Layer 2 of a small transformer language model trained on English Wikipedia (13 layers, counted from 0, width 128).
Take only the direct path to the model's output, skipping the later layers: a vector added to the residual stream pushes a token's score in proportion to its dot product with that token's output vector.

Output vectors of the tokens that the questions are about. A number n stands for n times 0.0023.
"ovation": -257 -140 -73 148 128 218 -152 81 -39 -217 132 -41 131 -117 292 -4 -58 291 -36 94 -126 -75 -42 -222 58 -76 40 80 -20 -330 125 366 80 30 266 105 78 179 -46 109 183 194 102 -56 120 -151 70 80 -103 113 -33 -156 -165 -91 49 33 -42 -37 85 159 -123 -351 307 -203 -110 288 58 -59 0 -278 -54 -114 -78 -70 -81 -76 -75 -183 131 -194 359 -67 240 -112 104 -257 35 34 -118 -32 113 -99 41 61 -17 -9 47 252 5 -24 331 111 -209 -216 -262 -319 -32 -195 -63 85 47 -242 90 318 0 220 -162 183 -121 -160 97 70 -38 243 26 -66 -307 -35
" title": -35 -191 -108 143 -48 266 112 -83 -131 -255 40 159 67 75 -76 174 -33 -76 1 -19 272 333 124 -31 38 -154 -94 75 -175 -58 52 -131 -30 126 101 47 -19 64 101 77 128 146 -136 -96 146 279 133 -10 -126 78 -26 -84 -195 -160 -7 20 -119 156 95 -26 115 -230 -84 -38 129 -128 1 107 38 -324 109 15 50 227 46 32 1 30 -22 -79 -74 -75 29 -219 -59 -274 196 9 112 -139 -85 113 -22 -109 -21 16 94 283 -88 64 -218 -54 24 -24 -18 -116 -146 66 30 111 -62 -133 133 -73 126 54 -80 108 -76 -135 72 170 -113 -48 -27 -123 -40 -49
"'s": 122 -45 142 35 -19 -160 17 89 -39 -57 -128 85 -168 -186 121 77 -142 -84 95 -29 56 -62 133 -106 -90 -177 9 48 -144 -111 -71 -43 -78 -338 125 -121 159 -130 43 174 50 -98 46 52 351 205 146 101 -13 -88 74 111 7 28 139 -23 36 113 73 51 61 -188 -109 -72 -243 -51 150 1 -40 -200 149 -11 -7 108 -418 -45 -38 -99 78 -166 40 146 -71 182 5 -169 204 -303 -7 -103 51 -69 -81 137 -15 -45 -37 -46 110 142 -15 246 230 -188 -12 -73 163 142 41 82 -71 8 -115 -12 -100 108 -199 -27 -37 -112 68 -67 58 17 72 250 -26 277
" beat": -251 -33 76 34 23 -18 -118 -74 -180 -47 -53 -58 96 0 85 -18 7 61 -42 -151 219 18 26 39 61 -22 -40 -104 38 -108 44 -173 -77 8 -93 218 20 194 -1 92 30 55 -69 1 -6 29 -109 -117 -202 41 105 -48 43 -81 62 169 -97 290 -12 48 -3 6 -181 -230 7 -83 179 22 163 -215 -20 157 -155 94 -4 70 -167 -189 -150 36 237 -134 29 -171 37 42 52 -7 85 -9 175 52 18 186 72 42 40 291 22 90 -81 -140 -144 -15 -59 164 -147 25 41 107 1 -22 120 85 95 174 -2 -23 -114 17 -63 52 -265 46 -121 -21 -94 66
" victory": 79 -32 -121 18 250 168 108 -154 -308 -122 -132 144 150 -11 -4 35 59 -93 -260 -100 299 24 77 -14 70 -27 4 -185 -12 -25 111 -243 -172 80 171 99 19 223 126 36 118 234 51 -3 -77 72 1 -15 -184 -78 -249 -37 142 33 84 161 66 337 135 32 -2 -120 62 -117 96 -271 95 -74 63 -367 7 38 -43 202 -83 62 -184 -69 -299 -104 128 -114 157 -240 75 -25 196 41 29 24 -120 43 137 91 112 -162 -49 79 -63 175 109 -124 -156 35 -91 -38 -27 93 19 135 -90 -161 -49 200 59 98 68 64 -234 -38 -14 -69 -174 -118 51 -27 -57 -31
" League": -167 -93 -65 101 -6 -147 -116 138 -230 25 98 -301 185 57 71 153 -64 23 -109 53 207 87 80 116 87 -143 -127 61 141 -34 199 -121 -42 12 80 64 118 235 -43 -19 214 137 113 181 47 119 99 -189 -113 77 -178 -49 111 1 -114 -56 55 194 -31 56 5 -142 108 -174 -51 56 -5 -99 107 -200 34 -64 62 -114 -44 -124 -154 87 -21 94 -1 -50 -58 145 1 -72 274 129 -104 26 -321 -128 -140 200 51 -30 54 234 -102 27 -57 99 -194 -31 -9 64 -113 -163 -96 -30 -2 -9 -1 33 134 87 67 57 -36 63 -152 -127 -11 58 -175 -185 -52 53
" opera": -223 -200 249 -26 125 301 -322 -157 224 -110 16 112 155 -43 119 -135 320 82 -264 -31 -31 89 86 60 43 -53 -12 -118 4 -157 45 25 -49 -60 231 111 28 319 82 134 196 37 121 -227 -249 324 -186 -140 -285 114 -46 -82 98 -171 -187 3 20 300 77 47 -111 -233 79 -222 -326 100 1 -51 -17 -218 83 -269 -20 131 -130 120 -78 15 95 -156 88 17 52 16 200 -338 -20 -106 50 69 41 -27 139 8 -61 -12 96 421 -25 200 -150 -90 -67 82 -270 95 -247 -120 -93 109 -92 -155 217 110 397 237 71 95 -126 -218 110 106 -61 120 -82 -86 -173 -56
" game": -250 92 29 131 94 78 -83 60 -144 -149 -91 -44 3 12 53 -21 82 -107 -10 -41 77 30 166 -77 10 -167 -88 179 -76 -107 77 -82 -138 17 281 52 47 161 53 53 34 153 68 -39 84 94 61 -11 -291 270 0 -75 -9 -57 -73 109 124 307 -64 100 82 -260 -58 -161 -77 30 35 -48 -163 -225 1 -47 -49 -74 111 -132 -145 -6 -84 -63 -12 -32 90 19 -48 -142 114 31 10 96 -246 -105 96 -44 24 -4 156 275 30 51 -89 317 -181 166 -84 -12 -145 60 -43 63 110 -139 183 220 -107 129 214 66 -181 7 -152 -45 -213 200 39 -116 -25 -220
" injured": -51 43 43 136 -40 136 -176 -37 -174 49 111 -119 90 -13 101 66 -14 -29 -321 -176 48 -7 155 12 121 12 -22 1 110 -261 19 -210 -59 -69 -48 79 163 26 8 -144 86 -76 -232 136 46 -88 27 96 -233 226 221 -120 68 72 312 124 -44 193 4 4 -50 -129 -51 -160 -163 -281 127 -70 134 -306 118 4 -179 1 66 247 -143 -233 49 -63 200 50 217 31 221 48 141 8 -51 -72 23 19 128 117 46 89 17 240 123 290 118 -240 -196 208 -471 -53 -162 -56 50 61 -32 -174 118 -32 157 356 148 115 -354 -71 -334 -200 -24 160 -71 49 -113 -145

Output weights of attention head 1. The head adds the sum of these rows, row i times number i of z. A number n stands for n times 0.0012.
o0: -93 -178 75 19 -12 -98 -29 1 134 -6 -57 -19 -12 -83 106 -105 108 25 78 52 -113 -1 -33 -62 34 35 182 202 -11 19 -87 9 -39 -98 90 -39 44 -89 -34 91 8 -25 -16 -153 -42 44 -22 -56 37 18 -17 41 -26 -199 5 186 52 28 -26 81 35 18 112 -40 -45 128 -71 -64 -1 382 -47 28 -118 18 12 -117 83 -16 -24 -115 41 72 14 20 -64 25 -167 -27 128 132 -92 26 -17 49 -115 8 -51 -44 -93 64 -42 134 87 72 22 -31 7 -58 -17 -148 114 -47 57 35 5 -60 27 42 -203 -92 31 217 -3 16 -24 100 -89 -49
o1: -131 -60 44 0 23 -133 4 -121 -130 -71 5 22 -28 102 7 -113 78 106 120 -37 84 120 102 -5 -72 -106 -169 -58 -63 155 -36 38 -67 15 -14 -15 43 -109 -73 -30 -82 -122 -31 -187 -120 83 38 -22 -29 41 -51 -8 74 2 -17 -56 -70 16 80 15 13 20 53 13 -54 8 0 112 14 17 64 81 32 -67 28 -26 53 158 101 51 1 77 -60 -45 33 125 126 103 -48 5 -60 -35 -79 69 68 126 85 126 -48 -96 -285 -52 26 -85 37 91 -163 64 -163 -118 38 -50 65 8 3 55 26 83 91 -76 139 129 -67 -10 88 -69 14 144
o2: -81 109 58 -37 -11 -128 144 -116 -175 -77 -83 -37 10 133 8 -56 42 -56 88 16 20 -26 31 -31 134 159 -101 -124 55 1 -105 27 -55 44 0 -25 77 -169 3 87 -74 -98 -108 15 -96 -60 22 -12 -109 -55 20 87 23 144 -74 -50 -51 90 101 70 47 -25 -96 -25 87 -177 -70 -46 11 -44 2 30 -6 -1 114 -104 18 33 6 53 -22 58 47 -126 116 84 5 57 91 -54 7 -19 1 15 112 36 100 17 -169 -12 -29 31 -116 109 -2 7 106 186 -146 79 114 -21 18 65 -73 -124 -35 -57 5 -38 7 -63 21 -94 9 -58 48 160
o3: 9 -118 106 24 -81 23 -59 -71 142 40 68 72 18 -67 4 115 -31 -13 43 -1 -67 -14 37 15 -136 20 78 5 5 -68 -51 57 1 -29 -23 -16 -48 -148 -20 -20 -96 -28 23 -39 36 35 56 -33 132 14 10 -19 -48 -28 -118 -59 61 -12 35 -9 -20 15 83 14 -85 -29 47 5 93 52 -17 -70 -15 -99 -10 -54 13 -115 68 -109 -71 113 -11 35 105 -49 -7 27 -7 -74 38 9 -26 -149 -47 20 -81 -29 36 35 -111 -13 193 80 -115 10 60 58 -67 16 34 31 -87 70 114 45 -86 10 65 54 -29 112 3 -18 -20 67 104 19
o4: -37 94 55 -137 18 -16 -87 -17 16 39 145 -132 15 19 -164 70 2 -117 -21 -49 68 33 22 -74 -4 29 -5 -74 22 -170 87 26 -33 31 -89 0 7 105 91 35 -83 125 -68 138 9 -75 -24 -70 -56 -63 74 7 39 85 -11 -63 -11 48 61 48 -13 -95 -2 -3 52 56 98 10 -8 -61 35 66 59 67 38 -68 -101 -194 -59 -163 -32 42 53 -48 143 -136 177 12 8 -73 27 46 -42 -72 46 39 148 -10 42 179 -88 62 -109 78 127 -37 148 -22 -15 8 57 -34 -26 -5 -25 102 -24 -140 -20 42 -145 -224 8 10 17 106 40 -14
o5: 118 -193 41 0 71 -53 22 41 -62 15 -91 -70 -26 36 170 95 -102 3 -37 -12 -12 -21 -77 -5 -58 -99 -6 96 -75 133 -121 48 -75 72 60 -35 -31 -19 -66 -121 -27 43 28 -32 136 -45 96 41 120 43 32 135 95 -204 -60 116 28 88 -206 77 -27 47 -71 -36 -83 166 -23 15 36 115 89 -18 -5 62 127 -33 117 203 -13 -12 -81 -96 36 92 -80 22 -33 186 6 97 -79 -115 142 90 -35 45 -46 154 16 -254 -10 -21 -15 -66 -46 67 -117 32 31 -95 -47 -21 -66 -104 105 -60 -57 -27 -224 51 -54 -89 -171 -37 -105 60 222 -26
o6: 260 110 -76 83 72 -29 99 201 -146 29 -176 -77 17 52 105 62 -235 32 -113 -11 53 -12 -74 90 95 100 140 -67 43 153 -75 48 14 105 -69 -50 -7 -52 -86 -155 -39 38 -36 -50 -50 -68 -32 -44 101 19 -47 -5 52 64 68 102 89 -37 -62 -28 -86 3 -78 10 37 -81 -58 -101 135 -146 13 -43 22 -144 154 -69 -3 48 -51 206 20 -48 0 103 -13 65 -192 6 30 -41 7 -49 91 26 39 101 -126 75 -79 -188 245 -292 9 -108 -92 -88 100 131 57 69 -144 38 -74 164 59 8 -102 18 62 84 -49 -13 -18 -62 -79 43 -127 -25
o7: -64 26 -48 61 -48 -38 37 -129 -45 -28 55 -83 -89 116 139 27 105 62 -18 67 -70 -115 -102 -77 159 -41 60 -94 -15 109 192 8 20 72 116 114 72 96 146 -20 20 -11 97 79 79 -122 -48 -39 -61 77 -84 -54 -181 -39 -201 8 45 -175 43 -99 36 38 19 76 13 9 35 54 2 29 -61 -43 102 60 -126 4 124 66 -38 -162 56 66 -44 -58 -31 -1 -77 21 22 19 -30 55 15 -30 -5 -105 36 134 0 -132 5 37 -113 -137 -38 -46 34 36 -100 76 -70 120 90 -108 -4 -77 -5 45 140 62 -28 72 128 -13 43 -125 -78 19
o8: 15 -4 57 -28 127 -63 -4 113 66 6 -12 15 11 -27 50 66 -11 -55 -43 -55 87 4 -7 54 -130 -74 -25 111 30 -4 -43 23 -140 -168 137 -28 -36 68 -9 -18 173 55 -94 86 -60 -31 81 32 97 -29 -29 0 122 59 -39 60 68 47 -9 117 53 -131 -169 -100 -18 -31 -13 -117 24 77 -56 61 47 32 106 3 40 15 -95 104 0 -29 -11 -10 -37 -86 -88 4 4 13 13 -73 93 83 -22 -85 -103 51 -19 34 -57 -121 -1 121 -149 91 -36 7 100 -23 -20 -57 96 -33 -19 -101 72 -71 -71 -115 36 -35 82 -37 18 88 64 38
o9: -35 -67 19 15 -10 -12 -12 -1 65 -71 31 43 8 -89 14 -7 5 -41 54 40 -62 8 61 18 -268 -16 -50 59 36 -55 -78 67 -51 -76 32 -9 -210 -16 -3 65 -35 16 36 28 43 -3 0 -3 -1 -1 8 74 -26 -50 54 30 34 -44 8 -3 20 18 -13 -18 25 62 -42 -16 -35 -17 21 -8 -46 85 -2 19 14 -14 -40 -74 -69 -4 23 14 -31 59 26 -24 -57 -7 54 -89 -22 -19 -22 -135 -79 -92 5 21 -30 99 22 110 -7 -25 -15 -50 85 -71 47 35 69 18 32 6 -9 -43 -18 -38 45 63 5 43 -9 95 451 -10
o10: 65 -33 72 -55 133 72 -47 -41 112 51 -79 121 109 -162 55 -2 -47 49 -161 26 -194 -37 73 -1 -80 -65 -23 4 -20 -90 -51 100 80 -90 -7 96 -178 54 -39 -15 -51 -72 11 -38 126 -34 -44 154 118 12 -11 15 -68 -72 125 14 5 112 -81 -67 -74 12 142 -4 52 112 -127 118 -40 40 38 -104 -71 -22 32 102 -9 66 74 -81 -74 41 88 153 -35 -3 80 -12 -168 63 -28 -26 -81 7 -40 54 -164 49 79 -95 -9 70 22 167 80 -4 -89 -127 -55 -101 -73 -24 -98 -16 65 1 37 -16 -216 -63 57 -65 52 109 -105 42 161 -15
o11: -21 72 -6 58 -77 -29 92 -69 11 -40 5 -72 -120 -148 24 -45 93 -20 44 28 16 12 3 -45 7 -38 -6 2 115 48 108 50 4 55 34 34 43 17 52 123 64 -175 36 13 -120 -18 22 -97 -35 26 -60 -91 -177 107 -69 -3 -74 -99 26 -12 200 11 35 -67 34 -28 -9 23 0 146 -79 10 -26 124 -135 -31 85 -57 -74 38 76 155 -74 -33 -2 6 -15 13 19 21 -15 27 13 5 -141 -122 91 -100 -31 -64 -118 26 -55 99 -4 -90 1 -25 -36 89 27 -2 61 -176 -9 -15 -22 44 159 -152 60 221 35 -58 -5 -125 141 55
o12: 51 16 20 -122 107 58 8 56 85 -36 -6 49 -32 -55 -60 -49 -133 58 -159 128 -74 -18 131 15 14 183 19 4 -51 -15 17 56 169 -59 -79 57 -80 7 -70 121 -86 54 -52 -59 48 -62 -4 38 84 -56 -112 4 -117 -12 95 55 3 -75 32 -22 -148 3 151 79 41 25 -19 53 -59 -59 -28 -97 0 24 -11 59 -170 -46 88 -204 -30 65 -17 69 -48 70 -64 -160 63 -4 56 -91 -86 -216 99 6 -123 17 -31 -58 65 31 30 3 72 -180 128 -96 3 -87 -15 35 -14 49 -31 90 84 47 46 20 88 115 53 53 50 167 -31 2
o13: 29 -59 -83 90 62 -129 2 -2 -130 3 -51 5 -15 93 76 79 -31 79 43 -21 57 40 -130 11 168 -23 53 -24 40 54 62 -26 -42 130 13 -55 120 35 14 28 15 -66 -18 -113 -76 56 6 2 62 -71 52 -6 74 -39 -83 57 89 103 -110 109 69 137 -76 -42 -60 17 -23 -104 36 31 -81 34 -31 22 79 -143 54 102 49 124 28 -103 -56 -46 84 -22 -108 55 76 1 -51 44 -16 97 -80 72 -31 -135 -10 -50 24 -107 -24 -24 -13 -33 -34 16 22 -55 28 -22 55 41 39 -36 4 -17 -121 8 -9 23 -29 -49 -52 -34 -152 3
o14: -16 16 -115 -59 27 144 98 16 156 42 -70 136 -58 60 -125 -68 -83 -52 -82 77 -44 -45 135 75 -27 18 -143 10 10 -12 95 -71 161 -26 -149 183 62 48 10 -32 43 -39 40 -105 16 65 -37 190 59 48 -35 -76 -203 89 27 -140 -59 -76 40 -146 -3 42 138 43 -4 -194 -138 165 -22 191 11 -94 32 0 -105 33 -113 93 125 72 -7 98 -31 58 -199 1 -14 100 -24 -4 3 -19 -56 -168 -81 -41 -62 50 -22 -71 -29 -19 77 -9 8 -67 -39 -38 -24 48 35 57 8 -86 -30 10 27 215 175 -121 117 74 145 -19 -20 -225 -147 -1
o15: 99 -32 -36 47 6 -19 14 36 61 21 -13 5 -13 -58 12 42 -41 -34 -16 38 -51 41 33 42 -296 26 -12 -4 11 17 -68 47 -27 -54 -23 1 -187 30 -31 -9 19 -18 -14 28 19 0 -12 38 64 20 -19 99 -17 -16 29 3 65 -85 5 -98 53 24 -26 5 15 0 -47 -17 12 -58 62 -27 -28 82 -23 51 -11 -10 -39 -15 -44 -31 -2 43 -35 41 -31 -22 -34 -39 25 -93 0 4 9 -146 -113 -43 24 -60 41 19 11 31 -34 -47 6 -25 132 -41 -13 62 32 37 6 -15 4 20 68 0 22 46 27 -5 -5 46 476 40
o16: 103 69 -2 197 1 -104 135 -23 -178 -52 36 15 -97 -25 102 -11 -2 -5 -26 53 -67 6 -72 -21 -91 108 -25 -57 -52 112 -12 100 -29 75 9 -21 -133 -120 15 -59 -24 -27 50 -10 85 -130 -93 -41 69 28 -124 53 -62 43 17 69 87 -55 -2 -58 -93 -50 -12 -33 -51 -25 -6 -68 -94 -230 48 -24 35 -136 -25 -34 31 8 -47 -144 -21 98 82 -92 -42 37 -38 98 86 -27 77 -13 -38 3 14 119 -9 29 3 -148 122 45 -53 -28 13 63 19 122 -49 18 77 7 -41 -3 -25 -48 -23 -3 103 126 -5 151 -12 -46 -52 56 301 4
o17: 47 25 -105 -66 95 -39 -79 22 -76 30 -8 97 -16 4 4 -34 12 52 -158 -62 62 24 12 69 17 26 -5 49 -19 181 95 -95 85 101 -131 -73 -32 -145 -33 -65 -27 15 58 -118 33 95 16 60 -32 -104 46 0 109 -28 125 33 -17 6 -5 -6 -38 -34 8 -89 16 91 12 55 -66 -252 47 43 12 -210 -28 66 -150 125 114 52 -69 -18 9 -57 -44 -7 13 41 -133 -42 28 -29 13 -69 34 170 -65 -78 158 -8 101 -24 -22 -182 2 95 -175 -34 35 13 61 -21 33 107 -42 8 46 32 -72 113 -53 -15 -31 76 3 -54 98 -92
o18: -16 -212 118 -18 -55 -134 9 -54 -37 74 96 -28 -38 14 15 -182 32 28 96 4 2 85 6 24 -22 -21 -20 212 36 97 -111 46 -42 85 16 -149 -51 -189 -166 72 -101 108 51 -244 16 106 71 -54 84 -66 102 84 12 -198 -74 81 -95 103 -39 7 -12 -67 0 47 -81 79 67 -52 -106 -46 13 38 -79 -33 39 9 34 -85 30 -190 50 -99 34 -52 -49 42 65 54 18 79 112 -99 -9 3 5 22 -48 -151 40 -14 -50 107 19 75 157 78 -3 -37 -92 -167 147 -148 -32 185 26 116 59 -41 -30 -18 -32 164 -191 66 -42 228 46 45
o19: 96 -99 -11 80 57 142 -4 18 71 135 -182 118 2 17 147 117 -85 -8 -37 -42 -14 -102 -8 56 153 -1 54 -49 10 48 -12 24 131 13 9 116 -3 2 -1 -88 17 -12 -8 -83 22 11 127 72 134 88 1 8 -82 -11 -104 38 7 71 4 -79 -25 205 -63 2 -61 -83 -81 -40 13 164 -90 -193 35 63 96 -84 69 -45 -5 86 37 -18 69 152 -45 -72 -115 42 -31 21 -73 -47 65 16 -127 -12 -166 19 98 -147 -12 -82 160 57 -111 -45 44 2 27 51 -160 55 -190 -19 18 -146 46 -17 -49 -51 30 -96 56 -134 44 48 -143 20
o20: 73 25 -164 61 13 87 -24 16 -118 -10 0 -93 -45 -1 -128 53 52 -101 -40 -29 85 144 9 -35 21 8 108 -75 -13 98 124 -13 -37 66 -93 83 70 173 12 -74 42 72 48 -84 -6 -14 61 -20 4 -37 22 -19 54 137 -50 -92 -108 64 -105 -21 25 -47 -11 26 21 -82 160 -23 -59 -206 -94 32 67 47 -97 -61 9 -20 -120 85 75 -45 -87 -25 -57 -78 40 7 60 22 -21 57 12 204 -44 74 -81 26 43 -112 152 -81 -100 -123 61 32 35 64 26 -8 10 43 -64 -88 -49 56 59 -11 174 58 -140 -89 -40 -63 -39 -81 79 59
o21: -118 155 -11 100 -124 -13 35 -12 -15 -47 76 -17 -88 45 -154 7 181 -61 47 28 -16 64 55 -84 8 70 -5 -33 53 -22 122 -100 -44 -24 -64 53 86 177 62 69 89 36 -92 34 6 -49 7 53 -19 56 -20 -45 34 34 93 -52 12 12 32 3 39 -28 66 21 -61 29 -46 32 -47 -18 -11 52 37 86 -200 -29 -13 -118 -76 -134 48 -12 -49 -76 -60 -32 -8 -62 -40 41 68 32 -38 12 -71 3 -16 -63 -63 38 57 190 45 39 103 35 -33 -71 -1 3 160 -8 -26 -48 -118 -85 109 16 82 -42 -33 63 -50 -36 58 -100 -90 -84
o22: 88 -158 -64 2 128 143 -12 101 -20 -43 64 12 -48 -46 -87 -55 49 86 37 81 64 45 -58 16 -60 67 -32 106 -70 120 118 -117 124 -55 -30 31 101 -40 -152 -18 -54 -3 -3 -89 101 111 -53 28 92 -110 -21 40 27 -41 61 44 36 -84 17 88 -22 -32 45 1 -3 225 72 33 -136 -163 31 -23 -86 20 -102 119 -36 133 90 -124 -113 -65 -31 32 -147 38 22 17 -60 -2 -56 -42 15 -272 23 79 -125 -101 105 92 68 -8 6 -59 -74 -57 -67 -29 111 36 -32 91 49 -50 -22 -59 -7 45 -29 78 -2 65 -26 44 -6 40 -18 -128
o23: 31 24 -12 62 106 23 72 111 83 54 90 14 99 -45 -77 -73 -129 16 53 113 -141 42 57 88 -271 -16 -71 1 -12 -215 78 157 -9 -151 33 -37 -125 123 -25 9 -94 -13 -64 126 8 -57 -84 -9 34 143 -70 -29 -127 27 31 -84 89 -102 -18 -96 -106 -61 145 117 16 -68 -75 -95 -36 -157 -54 -55 -17 -20 -83 132 -43 -154 62 -133 105 9 61 71 52 19 -69 -159 72 22 3 -6 -44 26 76 -78 22 114 -113 -47 13 -7 -69 125 -25 -86 131 4 66 -71 -11 27 14 136 9 13 -77 67 98 -15 163 215 101 178 85 102 -32 87
o24: -15 26 -22 62 59 -16 10 -131 2 39 -39 14 -29 -4 48 -264 36 63 238 85 -136 -70 -104 26 -63 -1 81 104 -17 -8 80 37 -2 69 155 91 -4 36 -62 -28 -53 -125 87 -142 82 -110 13 -112 21 -13 -81 -56 -179 54 -108 -95 -34 39 -33 -33 11 -127 160 -61 78 -4 -12 1 -33 82 -52 -80 -66 58 -139 -39 62 99 115 -76 95 116 137 -4 -101 -35 -140 6 111 47 -151 96 38 76 -111 -26 -92 252 -82 -192 6 51 57 -20 0 -6 -9 105 -124 6 -10 -91 17 2 -16 109 -44 174 -26 97 127 248 -41 48 -36 33 -110 58
o25: 69 -47 -32 92 14 -21 112 46 -124 -153 -26 -50 -47 7 48 -82 38 24 110 87 76 -108 -28 -39 146 142 -55 -40 -54 149 116 23 84 28 89 60 99 -1 17 56 -15 -32 111 39 2 -2 19 -19 39 65 -64 92 -25 -67 76 125 74 -61 5 49 -101 150 -64 -62 -47 160 -67 -9 -9 -40 -36 -15 -34 14 -34 -2 9 37 -63 -100 24 43 29 -3 44 49 -51 54 -53 40 0 -71 107 -200 47 48 55 -98 -104 -125 135 -102 -61 -61 44 -87 -59 -12 -6 -13 -86 5 5 -34 55 -227 37 -113 28 -42 -11 122 -52 5 9 13 -209 -35
o26: 13 -169 -34 36 18 47 54 90 163 16 17 -72 -50 4 -103 8 8 46 191 123 101 -82 -59 8 -248 115 64 88 -73 -3 75 -24 -44 -30 7 -10 -113 124 171 50 32 83 48 -83 -15 -4 -50 -29 59 20 -89 -41 -37 -13 -47 -102 50 -44 53 13 -62 37 32 -49 -77 13 70 -36 55 90 -91 -107 -8 75 -40 -66 65 -104 -75 -121 22 -22 -41 6 -14 -112 -88 -15 -3 -9 -63 33 -22 20 -142 -13 -129 0 85 36 -54 52 80 8 -184 -42 -11 3 55 -19 -47 -14 -15 10 106 26 34 70 75 -13 89 36 127 -33 97 95 152 -92
o27: -99 67 -83 -14 34 -59 32 111 117 -106 -38 85 50 64 98 -95 34 40 118 1 -125 -12 -146 -102 -60 17 -10 -92 1 93 -4 40 64 -83 170 -49 18 130 16 11 -14 -296 -17 100 -3 -46 -65 -5 -43 -53 -42 24 -31 -50 55 21 92 -115 -45 100 3 55 0 -187 53 274 -169 26 -159 87 69 -30 45 16 55 21 263 204 24 -42 19 32 94 -18 12 33 -47 10 5 96 -92 122 38 -47 -110 96 114 38 -93 106 -70 43 39 24 12 2 -97 36 16 42 -77 -81 66 -127 53 -133 -165 -36 -181 2 88 -15 -37 -30 -23 -57 -41 -88
o28: -29 175 42 134 -72 -10 94 -130 -146 -93 41 -46 -100 -37 28 -12 75 -77 62 80 84 69 -18 49 23 68 -139 -48 -59 110 -58 -24 43 143 -77 118 -54 127 36 7 33 89 31 -38 102 -112 4 -45 -12 28 -40 -28 -44 118 79 -41 -82 -95 5 -114 42 -62 34 -25 80 -42 -1 51 -193 -269 44 -62 54 69 -109 7 -7 -147 -72 -144 55 103 43 -174 -60 15 117 49 -33 45 147 -11 10 12 -3 -17 -36 21 18 -103 136 148 -53 38 211 -38 -27 -126 -75 -8 81 -14 -39 -69 -126 133 85 25 175 15 -39 -11 -128 -117 -37 36 126 40
o29: -88 61 2 -135 156 2 99 78 -5 -6 68 -69 -77 75 -46 88 -9 -15 -49 -75 26 -19 32 -37 109 -74 -68 -150 -59 50 33 -14 21 24 41 20 84 188 54 -76 24 -59 -119 58 58 -108 7 38 135 -7 -60 -98 -49 -32 -119 -132 65 -58 -96 75 13 0 -14 -47 -61 98 97 183 -51 -10 39 -11 158 75 36 27 74 200 54 65 -116 15 -17 34 -21 -130 142 121 -82 0 -63 84 -4 7 -68 117 94 171 108 -10 -239 -150 -116 -89 -24 63 19 -4 -27 0 -52 -13 -33 -254 40 -9 -9 -31 -44 -38 -10 -113 113 -23 26 -85 -111 -53
o30: -149 -82 61 -73 -134 26 -13 -117 31 -38 27 -9 3 -21 -73 36 228 -104 31 12 55 -40 16 -135 -12 -150 -40 46 -64 -70 7 -87 -116 -26 99 101 8 5 115 -15 159 42 44 60 64 62 18 -20 -140 6 -21 15 32 -14 20 -6 -98 107 -29 111 58 -105 32 -79 31 83 90 106 9 133 26 58 -15 100 -54 -37 103 132 -43 -32 -35 60 -49 -99 -103 -74 194 83 -53 17 15 22 -55 29 -90 32 64 8 36 151 -90 176 -67 18 -24 156 -162 -5 -66 25 47 -82 -22 -244 45 21 72 -48 -62 -46 -74 -257 -9 -24 -90 -77 204 -62
o31: 55 196 -22 17 75 19 -103 18 -57 -3 -4 -27 21 -47 152 75 -40 -17 -108 -75 -40 9 -27 16 229 -87 -40 -139 7 55 156 -50 68 166 -33 52 -11 241 0 -44 59 -41 16 61 96 -180 100 46 26 -83 59 -86 84 49 79 -24 0 76 -80 21 41 -12 -54 -80 69 62 -8 74 -84 -209 20 47 -12 36 -49 116 -2 108 -31 45 -36 -26 64 6 13 -88 131 12 -238 -35 63 -29 49 116 79 -24 -90 123 121 -142 97 -85 -160 -40 151 -3 1 -170 58 -25 -89 -22 -23 -36 33 81 -11 -172 -161 7 -133 -145 -88 74 -5 -46 -133 27

Each question shows a token from some text and the vector z that the head gathered there. A number n stands for n times 0.0041.

"orship": -173 -40 -117 39 -20 106 -85 51 83 254 128 -27 -36 32 -71 190 122 116 145 50 -45 102 115 174 100 -85 -49 153 96 145 -98 268
Which of these tokens does it push up most? "ovation"

" on": -27 -21 -92 -90 60 143 -150 -109 191 170 27 -122 -215 103 -143 118 -83 56 79 -16 136 161 -39 -203 -95 -160 -35 -114 45 51 189 136
Which of these tokens does it push down most? "ovation"

"==": -31 62 -59 58 -72 109 42 -135 178 118 125 -53 -16 -11 -61 122 145 63 -1 13 38 -134 52 197 47 12 130 -11 -66 -25 84 -79
Which two tokens does it push up most, strongest first? "'s", " opera"

" An": 3 34 23 67 82 92 -96 -112 2 146 124 3 -16 -62 -36 -1 -9 -27 105 -34 -88 -103 -9 -64 -26 -25 29 17 -104 79 109 -29
Which of these tokens does it push up most? " opera"

"s": -65 42 -64 -102 26 200 -56 65 144 111 -80 15 -199 29 -282 132 21 10 6 -103 197 51 4 -33 1 -71 32 1 52 96 246 126
Which of these tokens does it push up most? " League"

" \"": -187 142 -14 -139 77 217 -145 112 87 116 -138 -12 -183 56 -285 154 -1 -23 124 -101 318 53 23 -40 -23 -80 5 -162 72 125 254 213
Which of these tokens does it push down most? "ovation"

" consisting": -108 95 -31 -56 -44 121 -115 -18 22 120 -39 43 -171 106 -108 157 4 73 114 -105 149 7 71 2 34 -88 17 -120 12 17 106 69
Which of these tokens does it push up most? " League"

",": -34 -84 -168 -96 27 71 70 -82 45 76 66 -106 -85 -29 -98 214 -8 53 -86 -97 78 30 -75 225 75 -214 25 54 -52 48 -31 83
Which of these tokens does it push down most? " title"

"===": -37 78 -42 53 -61 97 60 -162 172 119 83 -44 -26 3 -69 138 140 74 47 22 58 -135 34 143 43 -31 122 -40 -34 -25 30 -42
Which of these tokens does it push down most? " beat"

"ue": -161 92 -170 -34 -105 -4 -17 -89 21 231 144 -147 -17 -106 15 211 91 133 -25 -157 9 72 112 236 49 -63 -78 34 91 80 -42 158
Which of these tokens does it push up most? "ovation"

" Cup": -95 73 -44 -100 28 164 -89 43 133 138 -75 -30 -172 39 -218 139 0 -8 48 -80 189 73 -4 -17 -7 -72 29 -60 50 81 215 105
Which of these tokens does it push up most? " League"

" f": -167 3 -65 -36 19 161 -7 10 64 95 -21 -30 -102 20 -116 162 109 110 53 -61 25 14 7 -54 -39 -73 -90 -38 75 147 43 200
Which of these tokens does it push up most? " League"

"ar": -47 84 -218 -73 -122 225 -69 -129 203 132 126 -24 -135 11 85 284 -25 -41 -61 35 75 33 16 192 128 -188 -112 -40 -11 143 -35 191
Which three tokens does it push up most, strongest first? " League", " opera", " injured"

" National": -19 -78 -129 -85 81 107 32 -82 73 78 69 -117 -75 -11 -147 180 -43 54 -59 -98 65 30 -75 122 18 -197 12 54 -84 91 10 120
Which of these tokens does it push down most? " title"

" fund": -56 -18 -164 -36 32 -34 -114 174 -86 200 128 1 117 -90 -71 167 223 67 -31 -207 57 76 77 299 213 65 76 -36 115 -58 0 101
Which two tokens does it push up most, strongest first? "ovation", "'s"